Layer 3 of a small transformer language model trained on English Wikipedia (9 layers, counted from 0, width 128). Numbers have three digits each and are written without spaces.
A neuron's activation on a vector x is GELU(weights . x), where the dot is the dot product.

Input weights of the MLP neurons that the questions are about. A number n stands for (n - 500) times 0.001.
n11: 414362374747537679537282563481621536557524465633516447659677480271592576658564630473508524251430193457302547236539239295649496341463664534487432521382206454508801393643440631508449788401480533593609545365442517457479424333193500504840496442550591665488437572516375557338674542216676683595578312484525389706444607395589580394563492403459619713869583527521669459238488441698347641417455
n27: 656414377654838395607316469396714513752259595653482564478448573420253153619642650552862459683541789628654505550577397560469288547611385519397313401689757230552535651374571538596462446380671537230391532427539704262529381469317797429665340530583364188509339757387423518318574631473726470402557660121486362482374678487787491395443500586348352524169216535356363409596404591786367658574436
n78: 514323582628459610397458549361528616154399452551528584469667509473382599808549518799434377514634514709372423308646478468441447642206745648366267453146250294543420634334648447353481036342568899550423688532706537721423500406509619205372330671589647436465714482763659408482570533649389412580824468836411177504509375356495462426509723772653308346345556522537286578449365559358610487636505
n81: 456534720592287215553447562424467797407368394430613396300308544347651520352308424600380456766277621305392327408577341540583496720574626492548496753492536278404289589286130433472538516680309533520328810548473582395408496445650629375508492581512496625737454575281568424316557388516657684441400706642512609582441598535580521662686756711415458567376324531582396677516619419472609512328597
n136: 435572272470389523449647434326539248581378482648442627567393511563579526456392648489229409684488546581314576321536507404556404602446339607335705531644587750508645396524560715367607286446643446598625542515547675445607393474276587229354543726543394785559543609478489416641360579492452507396737500761668392697293496438645567174360341511326512364386453610411413500442511503500353702776477
n189: 272528391458546307607581439404263594559349428599585246788378449529637689650434307681431588513653479557684447466402540394413402483385534618709508600760483388465565466683854623269583426483367585329275643601721594394715429537484282529656669339342728451325430346424345412565783595160473657516440251352478576639496681508529522458119617608245491540454573686397714471483656285575316589479415
n196: 575291496413207526393403466450397513518356389438716444372695763453345142441453526513505539487579575551687573535477253627767517630402425405552479414517448455568364755495594596282387569522517632720379535491646589306322235547133450275432365588536435593226830272688725256699393635448362483781458518500580667355513496504413468605618760625796363463604527307469668504715824456483773546602289
n220: 652315592588420291590360217412564467108600373615242482643605386594529549619639784428474425664623673646529804571393662487492236556372521801636627647229625517474630597322660496496496364538541674558537555694444381480251473529365465308491366320547768294399609434376521408235577591256447364467540555615723242545682623480471626546435554558402276482613714532650435231606332515333574294560407
n247: 478273339344415607450663500602660535225308293477396428132672491522571587486434576517167674540338671305340350540633521324407652196568189756848316662409611454607618617533732402415375513568509609828278599469521741586603329566316848613569385419728834357599723438594558563522555292310293624395573370377316378679553561436312426320522682416251678538509559543454416625514645651638318358550477
n274: 539279389363466504500426583602539600224534626522388449546269440458690387325596316529677568569608358546236419432586609465741562421456638469606504190392615710335562759559466522534625336726513361097598401612631626454496524550546638608752367774260523523363487716471628663588618610580644602446721664194496284446644697373316238414310432530678635401726233380413358457591647195555603318583599
n277: 525313412374382530725547500372595570547361600397491441595522364681579310633578399290483698284406287561454549635442368730483565487324436518459545391533676582658274338401438447584719554646199607684211415504415732361584378463318504442387548710672689545590421667593420331496327583816469528846431203533353615755475459407394509487537831554765239327504491553388456293423532546504760423871419
n295: 561541595591400708504390600545345534561582697460627467496554330795397513527280504417500630378483775370323550729656332478611462643557434071669326406282427451347424666574398346708518491258564640315491313530620412462672314109559356466419469554425477454496765427633591760458301527598304330487732565110638408420701708392630500478471629483381755618332686383327523387758653674327387496708622
n330: 380608601793748560411356567679514290440518426552268500316500394455713644539347605333557399569579472357157322381631695495137589382762519586698518367407705679557339213603414505656739441748450514341687587241658505584548534401369424442443576452757182706411581713408573495496284235283350254612316218352307639616659837478454343523575212318616529693473495540627390261477579605592778695669537
n335: 422302449479672539460630359374531358496547524531742532231067504446542580635517457767549252758703483446329554641373484111737475199561785366713340460442551438460283656322660357569620530579636635589317504310344356612616640399626820680562398557496399651446642335636573311416329487403432812429393535483267396550542601484406669478595671865426396527577596360456518453517578637551608570285357
n336: 671288479513398479334345442362600529247419500448440394475664855471601575169554475696557538329869329612424531402653432534412343807652401473495442548574555500522463440233379513415783328552496569647453466453675357488744488500538231666557421573400627714813756391594339581376252316445428610442748226487426500492777654650351377517660352546660536705593591184470274440500484508415442623291693
n337: 534437418500627604370530507571374402481455521515643589533523496456496504261456645500454526406466436518359461645500398289574572519470481403460369334778463691539660451409467613597527408720470602530404433523546473648449441427646628384199735400641524464439438600161489224522496265636366297584735508273534745675367347336541531692673392832579508492455580360268647575481568640407746377393639
n343: 463637364627765518677219610569449394546300341356518628366737344589401540581456159487519382422454546690378337436461435408428549617556325562407513495518672453618345450340223424810808384579432717942509628578483593685424377353665736553321632387621082510623240419596450427544598369590466539531539702420374537376666634265728462702707523360375978610346430237505481596417244392550505201761532
n346: 712435455650549585400159234442479445426318608169635601488681418528756460440452573671353621419316578610403257605500623279604469513401782428404504466535528313538713594668595492772462472389733714488411512500516599406441530452432370662458550391438189439637479464399448731464604487300543492464244741730334668504304536469285622663614476544410585381488442684454331541651670367342826543566308
n347: 607351599445595587399260573511431542520563470427532415407722528685262539770763756379382532552380448554642446279508500608352699524428448591440585496355418792611581580833686389698685621677524676430421456488693609561384518337333484431549435390363247339317553473530653464446189447445358663674587456670431472589488264432377488420508492492243388376264666523464570421807640464323583668472301
n353: 542306243453495781495248523482423486325786500586401353436651590555662514495422617473476781745221764586379214650192128731718704867624514485338509476396658231349432566650574265692534454305570386398696697495451514355353412495716208737529374661677320410518558157563304552509486519463727621687307476404649576409449679594453505472382449472500667652458347482400373721717442179514686251821472
n359: 542377361386784238431491537387435545691517592362632354504373576368513521332533546366600618589445449361496522437455304602671475622500572284432579614390617582636492696716587729551531508152780504692210809487399517320266378645425412928662722512289356663402645554395517369558448435338736488689347534752240496780500455355386220572516345596444646460437629557444588661432423404407699312366440
n370: 556324444480780815643528492546770601476540277362395513391471528531421414395531381546562420248440347434536198536788519456654349558581613488496301343380373582363426681513676442336682563455547488555318560412580305407617403390535525725442591351598487483411169626504425616671704183248626672578607287410504440543469586382516393572361496587322487655397606658443272564665774293476658646496685
n373: 314337423508554442433531753262409343310639431437395612327864655616405455460549588463512558639453492646488735531271551725241463560347745705529304416604489461552466783447655697523440515480561379374634608550467567619331568595526648511548735511622508562463576431308431519504417417128545478496390562360587508568538605382616329512560232416625152565565382229543376461624669440431605593425562
n410: 483349387816483339678689412645309500246261730509583463547532316200513445596424483433473530356482399475552500800376537417753513572597535640448632478357806549225445583509398863387685453752517262586288692474492584185241305462377671602500410421717648574508739569167306491661647545282422645360670373589219408602701368533326496434479755629557386518574442353669369409544566492409418596598487
n431: 505496617472608829303495332536404486964566407798609525569476273523649638431289392428345322377419277925570890289505229462421495529471438554409505476450514611524468638445523358538427519586272443477224684462477649450441641768518666587519379225486570495582427542509636364381832379301674675367302202412519334752862620599552860386300341458495327470702284509308402401310711650294407636736652
n433: 558236442336504669144635530564368517253202479509738490548199285556482761547491398671633380558478469452456327665254635356658302601482374616279430555440456363315682662709517765527310373654566509549602464263274727646477483448317588422703707794568571533801445200496580451686332325500777428848491648330326289813430548440611316482461518703541547327673527517455528527608330337478551431596599
n435: 684516496500400488530424391401496439349662673479761383398582554841368447522699654596616400529534592273338303446827402475438552569402521487514418453419562432327411164558757430679413721547426361541628442328424521580813465614259478366272590576424229754633522500679628517415568320594434460350520328647222580484607622357429478282777442418648819452313568652534652546357353242629691299555412
n439: 513553775663638517549334504451717584517517659187374426530657431710308610500433466285469315859348609466436573560198565300445487611403439388495606674233620650177261296505800586569258576333355819474397595509723627642563452394504388416531344529487541458529406368442624556668694504415777479218455609631270570445526475723617504400667573436316509572582522567306630232535722457526338562138678
n441: 461504653902579739552575341474376511378527596572433589535345504496550630809546305417654441284456618473246500288571370342523606371564334333564615439557535396606527468412369631500480647464329432547539559681620516591598493396669480779674710350588609752527410411417492414634548294535405612573354338427371587630283603433265646555405481407202636590312736689460704449358425371418246534676370
n446: 526411216642703543279504633455248445496461508729853654711671669336760732563411319665709397504352478521659681668335500661517446389544352460416348313546646416303454635362284491483509258619491426731359392595388478446419649216441652277763687512302403680696482316525479461601584340555532356521686643542425509778751395690366254700346642573522455269728504409496338401356471535599333662500369
n485: 424412509594698678577609346652264665292331513629595378574456613582481362485514561486646420321491415454556421425610393410166441679710348769505353621414351866344345467635302520585476579175463690137542820481662294464814504560215568550602393531629570832700476537509322298290394694528411478587325368293187713404949293576519665424414495323276919613650466423500695429637442491795431541342344
n508: 438669389382646546684197415700535440454489417426465512451353334515349586544500408342286374515365415307420641489455507369632578666325465572508238690278523559611317504573748572466592530527454523557588661754573625526436539722290337623353595573516443443470389432441401634463688765323710548578639550459571546552534346408362774411748496265481592528603441637688277565446547483683432145567539

Each question shows a token from some text and the vector x that enters the MLP there. A number n stands for (n - 500) times 0.0098.

" D": 246453355409141581714549620584270582466471464462404686417429644481490380615377498361650241483561477550521600796662591610487537676332434368566612470592427534700570453452650375513504286481482591570508408474245569452443618376490293580610528436425244388479406610458393517670367429654557661495504419618279400257414551580480513387486351479605628440566424746605738810627577655415452531403531
Which neuron fires most, and how strongly? n196, at about 0.41

"ange": 306651585618241479688757686515452464643439281357472610481532559473693582396474541416695280432338472692367449795632585444487595581301492416628526345490280508677603363522566449350673288546405525473620516442276594408419612628601427296542543132558440338446366542510483615488367464443655629445606519683311458440351484489454516510558335458573658416518340637688672560738520759442316455370501
Which neuron fires most, and how strongly? n330, at about 0.42

" him": 362496507668260455685691590416385558659462416429322633480642544447711478526495684501748291522402463599385543685708682415317661492282531352520549526497392537692537427593525456453489311678375636537504396612222614468373562554390408438591580508483212371513475571460454626307337386535549592636545259522387432331268555604559383545407162564511476516587349669492806693632599685568428390279490
Which of these neurons fires most? n330

" as": 364576454652386541792758452668442592527394346443423702508502644379574403442493563470683123503356433520414624737627638537407542700412450465577543521456363434672569465428651432415629331545542625532478479450182616395253720469587375403565670443491263273447408605587427570437336381682459547530382491658503443271381590505448460466399292556561586456509381597509747489629744713503355395354563
Which neuron fires most, and how strongly? n343, at about 0.27

"en": 485383533652273471616582680448455501429271202421479615380452633387606501427514610459823306512464426498552606654704547372684611714361464422725554464526325499683481348649644416331487269526379515532479342350201675480282482583503381489598500416645345407419550591518549565454345482505611569531423451565379434274319557655661530405372355462527579536491453542579909632655559742533451608358422
Which of these neurons fires most? n196

"res": 259447464695226536745641562490458534636310516420265549445452657463521578473575528273697368478419363585681572772752685450589593614334494389600552542507393374526536338508572307442704288537454607568358436480289534543409645544517388298565523302651400317467469447503372684503469490734731638427469446663475417325203498546512485625293317460490662455550464594715629638634513500419251512529508
Which of these neurons fires most? n370

"'": 397541398445282422691704704523435558516399410388438611519565523344652497490444615360816255563515484539499576704719616465326670592269472300717536510434420424666630353349622368295545468597333584590463450596313529488460564464425367529582612412657214374461423610435332610351275512567611650526617371514504482266510454656584430442364345455547529498472391668607656573756569839390477447255586
Which neuron fires most, and how strongly? n330, at about 0.69

"ces": 290511606671190566705743560434440558678401307418483558574490576408658596490512538416705192604398383602385473798698517532239618483496564333594477455565389416646493386457618389289599325619422617476537419606261637410459660508577425480481663256396321355498436499642417739428346480561747486565462329692479434421317564512501441459425379397627637445449372517516688634749551626462339535373557
Which of these neurons fires most? n330

" on": 276564520527282443806655609661372504456434367430421686461508572368669460431345608343737131482449463648464709726688582460395494652281468392560512556611340551712625372479687432399569372514466682590494534506220540478394694502575427459622555413582236466376383588387332671444388317654558561482459484564353454337386417733429503528469342576658535516503441673465653511650495655541442427239515
Which of these neurons fires most? n337

"i": 515548505534209495654642629616327494716447468504411549453491627433745574504537638342757223537492353677508718804653574582592500576355573283607442449573457421659636218504618368514442284506467637536485259530245606418337558434496257469521490311603469417440412468540403427449347499548468578382490460628532559251456624409531600544375384500580606377663381550713657625682533748283294486316491
Which neuron fires most, and how strongly? n220, at about 0.89

"),": 391532404459180459806716627600486527587424436535500738480653701356508457518576446417684288631555396542411578727727508478394570634384459355653445600490388590614424481503595572423472396560507637608599538577147525378282661491521405540677430399490358376549341585405317531410372325668541506601409434610395307210381389529472453478312325459480460558399443653616704549770607769368409443460574
Which of these neurons fires most? n373

"ss": 232363596545240564686556558475380600483386546341468488465466693461705405451637548524699330496403435676435513705694543676385611710559411396517540384699433416672498368442585420320677235543519535504592488529373611407495763563465351477599531368459298361444394468674420569423221452581634589569460304700361387250251513629590425445396398439599728370392485654687782558619603611474326602361530
Which two neurons fire most, strongest first? n336, n347

" w": 254439582376215366667663560528272486570424352449297716428617613501545379524556497370645253609582451676463562793651545485457619618368462379788536530517387501621639411518652556496534325540435618629577466512219455547493601382474313425600393488458289198524450506437365660416355393692477516484497437662403317341488420680502546579352360395560517537574454761696651723637526612443419435433579
Which of these neurons fires most? n220

"p": 412352616494189528656576743521518533440402408517263584449467548570517528529358592331637371534382478582580643761679612478608507597444509269654556533596252607691599233568554399443492308609394506579386327558091552398404715743509442483623561613655473338441462473462443526485305539517624578417413369766318455315296618482660532482390347422459443545555452520621626661659539681269359578520439
Which two neurons fire most, strongest first? n277, n136

" and": 310449364513310539736699646718374660504427390374520675547426670345534552418515426452764250634407479675370623715745474479445497565342521458664556524541445570634562433473800377294655369507404668551576391388203591495422651546527336481590575323494246296412396586519395638471342403685561574523481411661424405289348411527448568412406432658482537523526421542581670530665557623416357391339596
Which neuron fires most, and how strongly? n335, at about 1.1

" b": 373486471424153505734739664700344463540503456460395615569489609475648457477438540328671162495539400635541473667655618519572619537327479312802534521521397631613566414519516320330579395445441714588627527488226548447423630415546388457667458512402257338333376503418274656516336513562521686485444373644357320341450415586412591452407360452675645429582504661571773694610551606445457465438557
Which two neurons fire most, strongest first? n274, n347

"ing": 307594501480239517712679690554413527546420536392491664433401645419635532422531537411701202501354440732521557744677662519444551587345456488641548415601328581583627314420546476402511425498343570557460427490268566468354658524595443410609555383636287330250563523532519746470377362620731619469322418661469595333426563565556450456426265497538632363546259536500743535729439704383418540222512
Which of these neurons fires most? n373

"0": 536515522443244570678649649717433440685403506488495486478580603455701439447404435421674246422383501576420595861553729457431565530478365267635568394474283614583714304491591427333603374512429554528517502471280577473354558679490413526612629335596308277454487444623448633485331336663589676517511438697381325269389533686535424343327450619543523383596420484698761439563493844428329507440558
Which of these neurons fires most? n431

" The": 329351442486202500712650625593409435655341491523362625550510694375618418498562571458774208516552458553532590738690548424442479608399507345527494615574431695606617423444701376297544425464510461554554373407031503300383569434539337446684571380608330384590445551330418635517382496598457593579436467536462404259374462647512477418415379463546612532500514589706701694611609718589408465327558
Which neuron fires most, and how strongly? n27, at about 0.31

" the": 326425393499172446687671694597359490607464498485473752564590529385624475433479549403786183560541450610513626726707545511448556546402483323601545548568341663624583406520735362293540381483491552591476305563098503364414582440502368474629504406648301370544392536380420683520330432644436554440462389504432491343393483592529422478326366443527623491517480642636669610619657749575425412280645
Which neuron fires most, and how strongly? n446, at about 0.23

"9": 371436484602279527718724542636424389537337461571576516356521677389706556492409462422666185534373469567553635865652668524502634505417359306604478346542308490688609324618494462380460332453471609545459434529327573389369606655569416627634446365444300331542494567430365699457356358597653700531512481673324306224363552591515366461322436505596519586481338563725712592681487707445388472430511
Which two neurons fire most, strongest first? n410, n446

" tr": 304524435412184478741719725616397596556485444379484717442404687428502483372505593328677334444563456733513539691661522565501679569396444412729424500549345568549691358347671421446564254497472634531657423641232538323463548449511365369581498408521240338492269665498336663524318539469481600535597493720405262391281445652573535517402343471572469441679603607646687599588429542349379462454545
Which of these neurons fires most? n136

"ral": 274548608363121599681784624604289504640434390605418575360562517580636523531531550423701262626480349615504653773672551573418664559444362401473378515387249399550671360504595456382494285609401508612404344511264618476402696527612414479711332349584330472414509614318401601574445320649638459472592276538426609350448433583526396473370353456456573359592519639672708584650469723476443450414525
Which neuron fires most, and how strongly? n431, at about 1

"ers": 340423549581177460658623646509420590581323384507501544486567591340566505371544632406715252422336409603580475732709511641412733561409450385702530365563318452554670372444510465313735362620465704500405383678156606494457627557543369506680544321504389380434557501538489583480372506561644470493404467604546585269322668586580385503403278415435699370515307629578770514625466672532340517342598
Which of these neurons fires most? n189

" E": 282445492350237658750660636697269575597421431464307674570500561463490376432463448285603193619555417561480544822733629547461552534244502343646488522428415524674639414476719282469450269460474530532494437556242614450397630429500365581688496462489318406621360438494425586461407491587400687460504416587463451246412490582479470472470436482512491485588477748762641701620548743437426582372464
Which of these neurons fires most? n508

"4": 423468440528307570667699546690336452659387427538536529470523589396708424488329439412713187500427459629483562858675670422454570542408384268682526421492293673656686255490552430424563351525388708570458495493320590395397582588504403549576499390471388373503581487497398781425361449541584660549466443742338367229362466585487425477207477466572516544475395567740741575635538749408350499384497
Which of these neurons fires most? n410

" n": 451497441503043525765719578624374375536490395468294732524475607473515314487435572262617258462541419651614570867689557525505443603375561359744513526525390439630598404540614493537582478460451650532502346532243477568355576477465312472636425530497275419577367528413332572406432496672432467423548408651353332256369488612573564528303408383465524495532530663679806677598526583461493567378547
Which two neurons fire most, strongest first? n220, n295

" is": 501443550635335582740769632578448603549308369435386584503572761482576487403628448423754170424478418554411594720626631487317534595405625401665615624551257590549633429457704351427600344668484645413669483557220576491355467503495388351680492351509264324479333501417454548342307444570452722440432366499405455365390492589501515442396387426592592449531382582623788512723541735413372408393546
Which of these neurons fires most? n347

"ern": 413332609498240483639645747502336451603464397448448487414605486427640513533579557214802293568452403579571632631692420516448643591425391359607395555454355616753626325487591397440599433447378513454478397529325603443424706540582318533823470378509295433351484498504390529314404457508600520471590276745556472292408766699565386434360325434563567399463415534542771557685626836445418333424554
Which neuron fires most, and how strongly? n347, at about 1.9

"ow": 275429587590213453758604802476253380599402356383399516371543560485654415427629594497666232593472345667475537801674655485510561540479345423658389509381358586725686344485567448517434246631509639527608454455292536444492512549625352416694421303559337383423453576578472688354340425605618551416607439637471539366430555495436556400370257498571613449529418708616625588664559517522370419280686
Which neuron fires most, and how strongly? n330, at about 0.75

"ber": 364510537536227687703754682486165446659522260534443438463362521471560372525585537443599196643445328568424690723696503700645415669478472447677400547623221595646605323434526413443641366623355598559571322385218560395381578512520395473588583370573337340350582674400520509431526493536627571568422532544521507262441527464536450399571390492562413450462465570573797675716510567490311502397373
Which of these neurons fires most? n196

"ants": 385427521624186558713639570537405426649276395378642521467587640356622515332551644461629319438516459597285382794694569427433613570314411349599470344547283394639567418590679376382667416706471638436483546599193558537481570487489361377686461345647367408463386517597408742420460563640615575514544423577493402308274591607545570463399404532491674396453321676577752552705494537465403417323628
Which of these neurons fires most? n346

"ility": 322476510508193485565749657557552495711432371463292599554413725339703511538427563516755329552377334597529493925597564395537604434344404352620468504684286491642631313477516394363574322608276537478551466590158573441413699601698521437540483311651342412521440608546529556381468476515661541515484432659319452432394453564498470532443364502515591415540235601551769532726525697394388442395459
Which of these neurons fires most? n337

"ull": 346534464598191490691658703533354490625539534334394578292397602424534374410624505470784284553429472566430562720727588334665656694385432433618622511504221610625671333501478293430632355540418452482531525445255604407425627584448402405696576319680432315387396463487289565532424414567701753381567431571497345336424533688553549457293302464557641342451413579590684708587528626493520423448500
Which neuron fires most, and how strongly? n274, at about 0.75

"ard": 317529589554124554616744691441466404661488368430384516417585648344563417415595562354720311597461466508388543691665664520527496660426394455737531497493306504692661314389599403391588193573488382641503367470233632397435544531715361462602504378650340329466489548565468510598373354548765658538388438560426474285308494633445556602386267462621479454410364508620746524689524762517399551447511
Which of these neurons fires most? n373

"2": 391487452591335496694790597691376515601325374503578506342506522350723530420455420406677171536414456552395571858712643411558622481426430379651424371601253528642630296492593409385482321430570565551432566484358567393391616565548421540599473355499360306571513425520440741447385356588623639578456484734302252285328441672547411392376423528571619526556398634743673606596525785438399458505478
Which of these neurons fires most? n247

" |": 300423464511304428692755748597353433502319414541397686476468551454585498495361532448747257443543447678508661704754592490426516554346539410601467493472336386667541435423653418376512371535331565653637385581255636494371727496474388663684651333399517388476307528382482659455449348657409471569451439576465463346359387751444541449285316505515607475560368686629733566700597647366365404306625
Which three neurons fire most, strongest first? n441, n189, n446

"ar": 405492490600277615705632686578268609644318436560495500395376575547499471368430540315755347605455433630334605799629486664446508553468403414628554482627268491520724417441454453254533342609459537637608348580345623483425564449614371531552518282520391383420469445398468648604366510462669563478452253690512504304341515557696552424413308411505516402403398570577810722676568854500412358335395
Which of these neurons fires most? n337

"1": 441403411464247553762667613757415485645385357569494524477573608480646394501382435506769313453293506626492549828664659607480581552529383342643504428601252550651660282525555460374484368536326584573443409561245595556364548660497427552688584390512328364413551453452362610434375421541603737520464455753413315237299582611585389425333436438597469409491308531702668481695499771417389475431509
Which neuron fires most, and how strongly? n446, at about 0.2

" them": 464469561771191508654701611502399527623438396414397592484540559529626496448419701502740314471400465646362442741699598430346634492360591340567617380579316571647536454490623439422565338696350615452521489552183615445399592537485337391625658371469252300585460525440461680274350411594574588647632289525408421362281542609545427536387211484535655478548411624519742649574582649579392396282491
Which of these neurons fires most? n330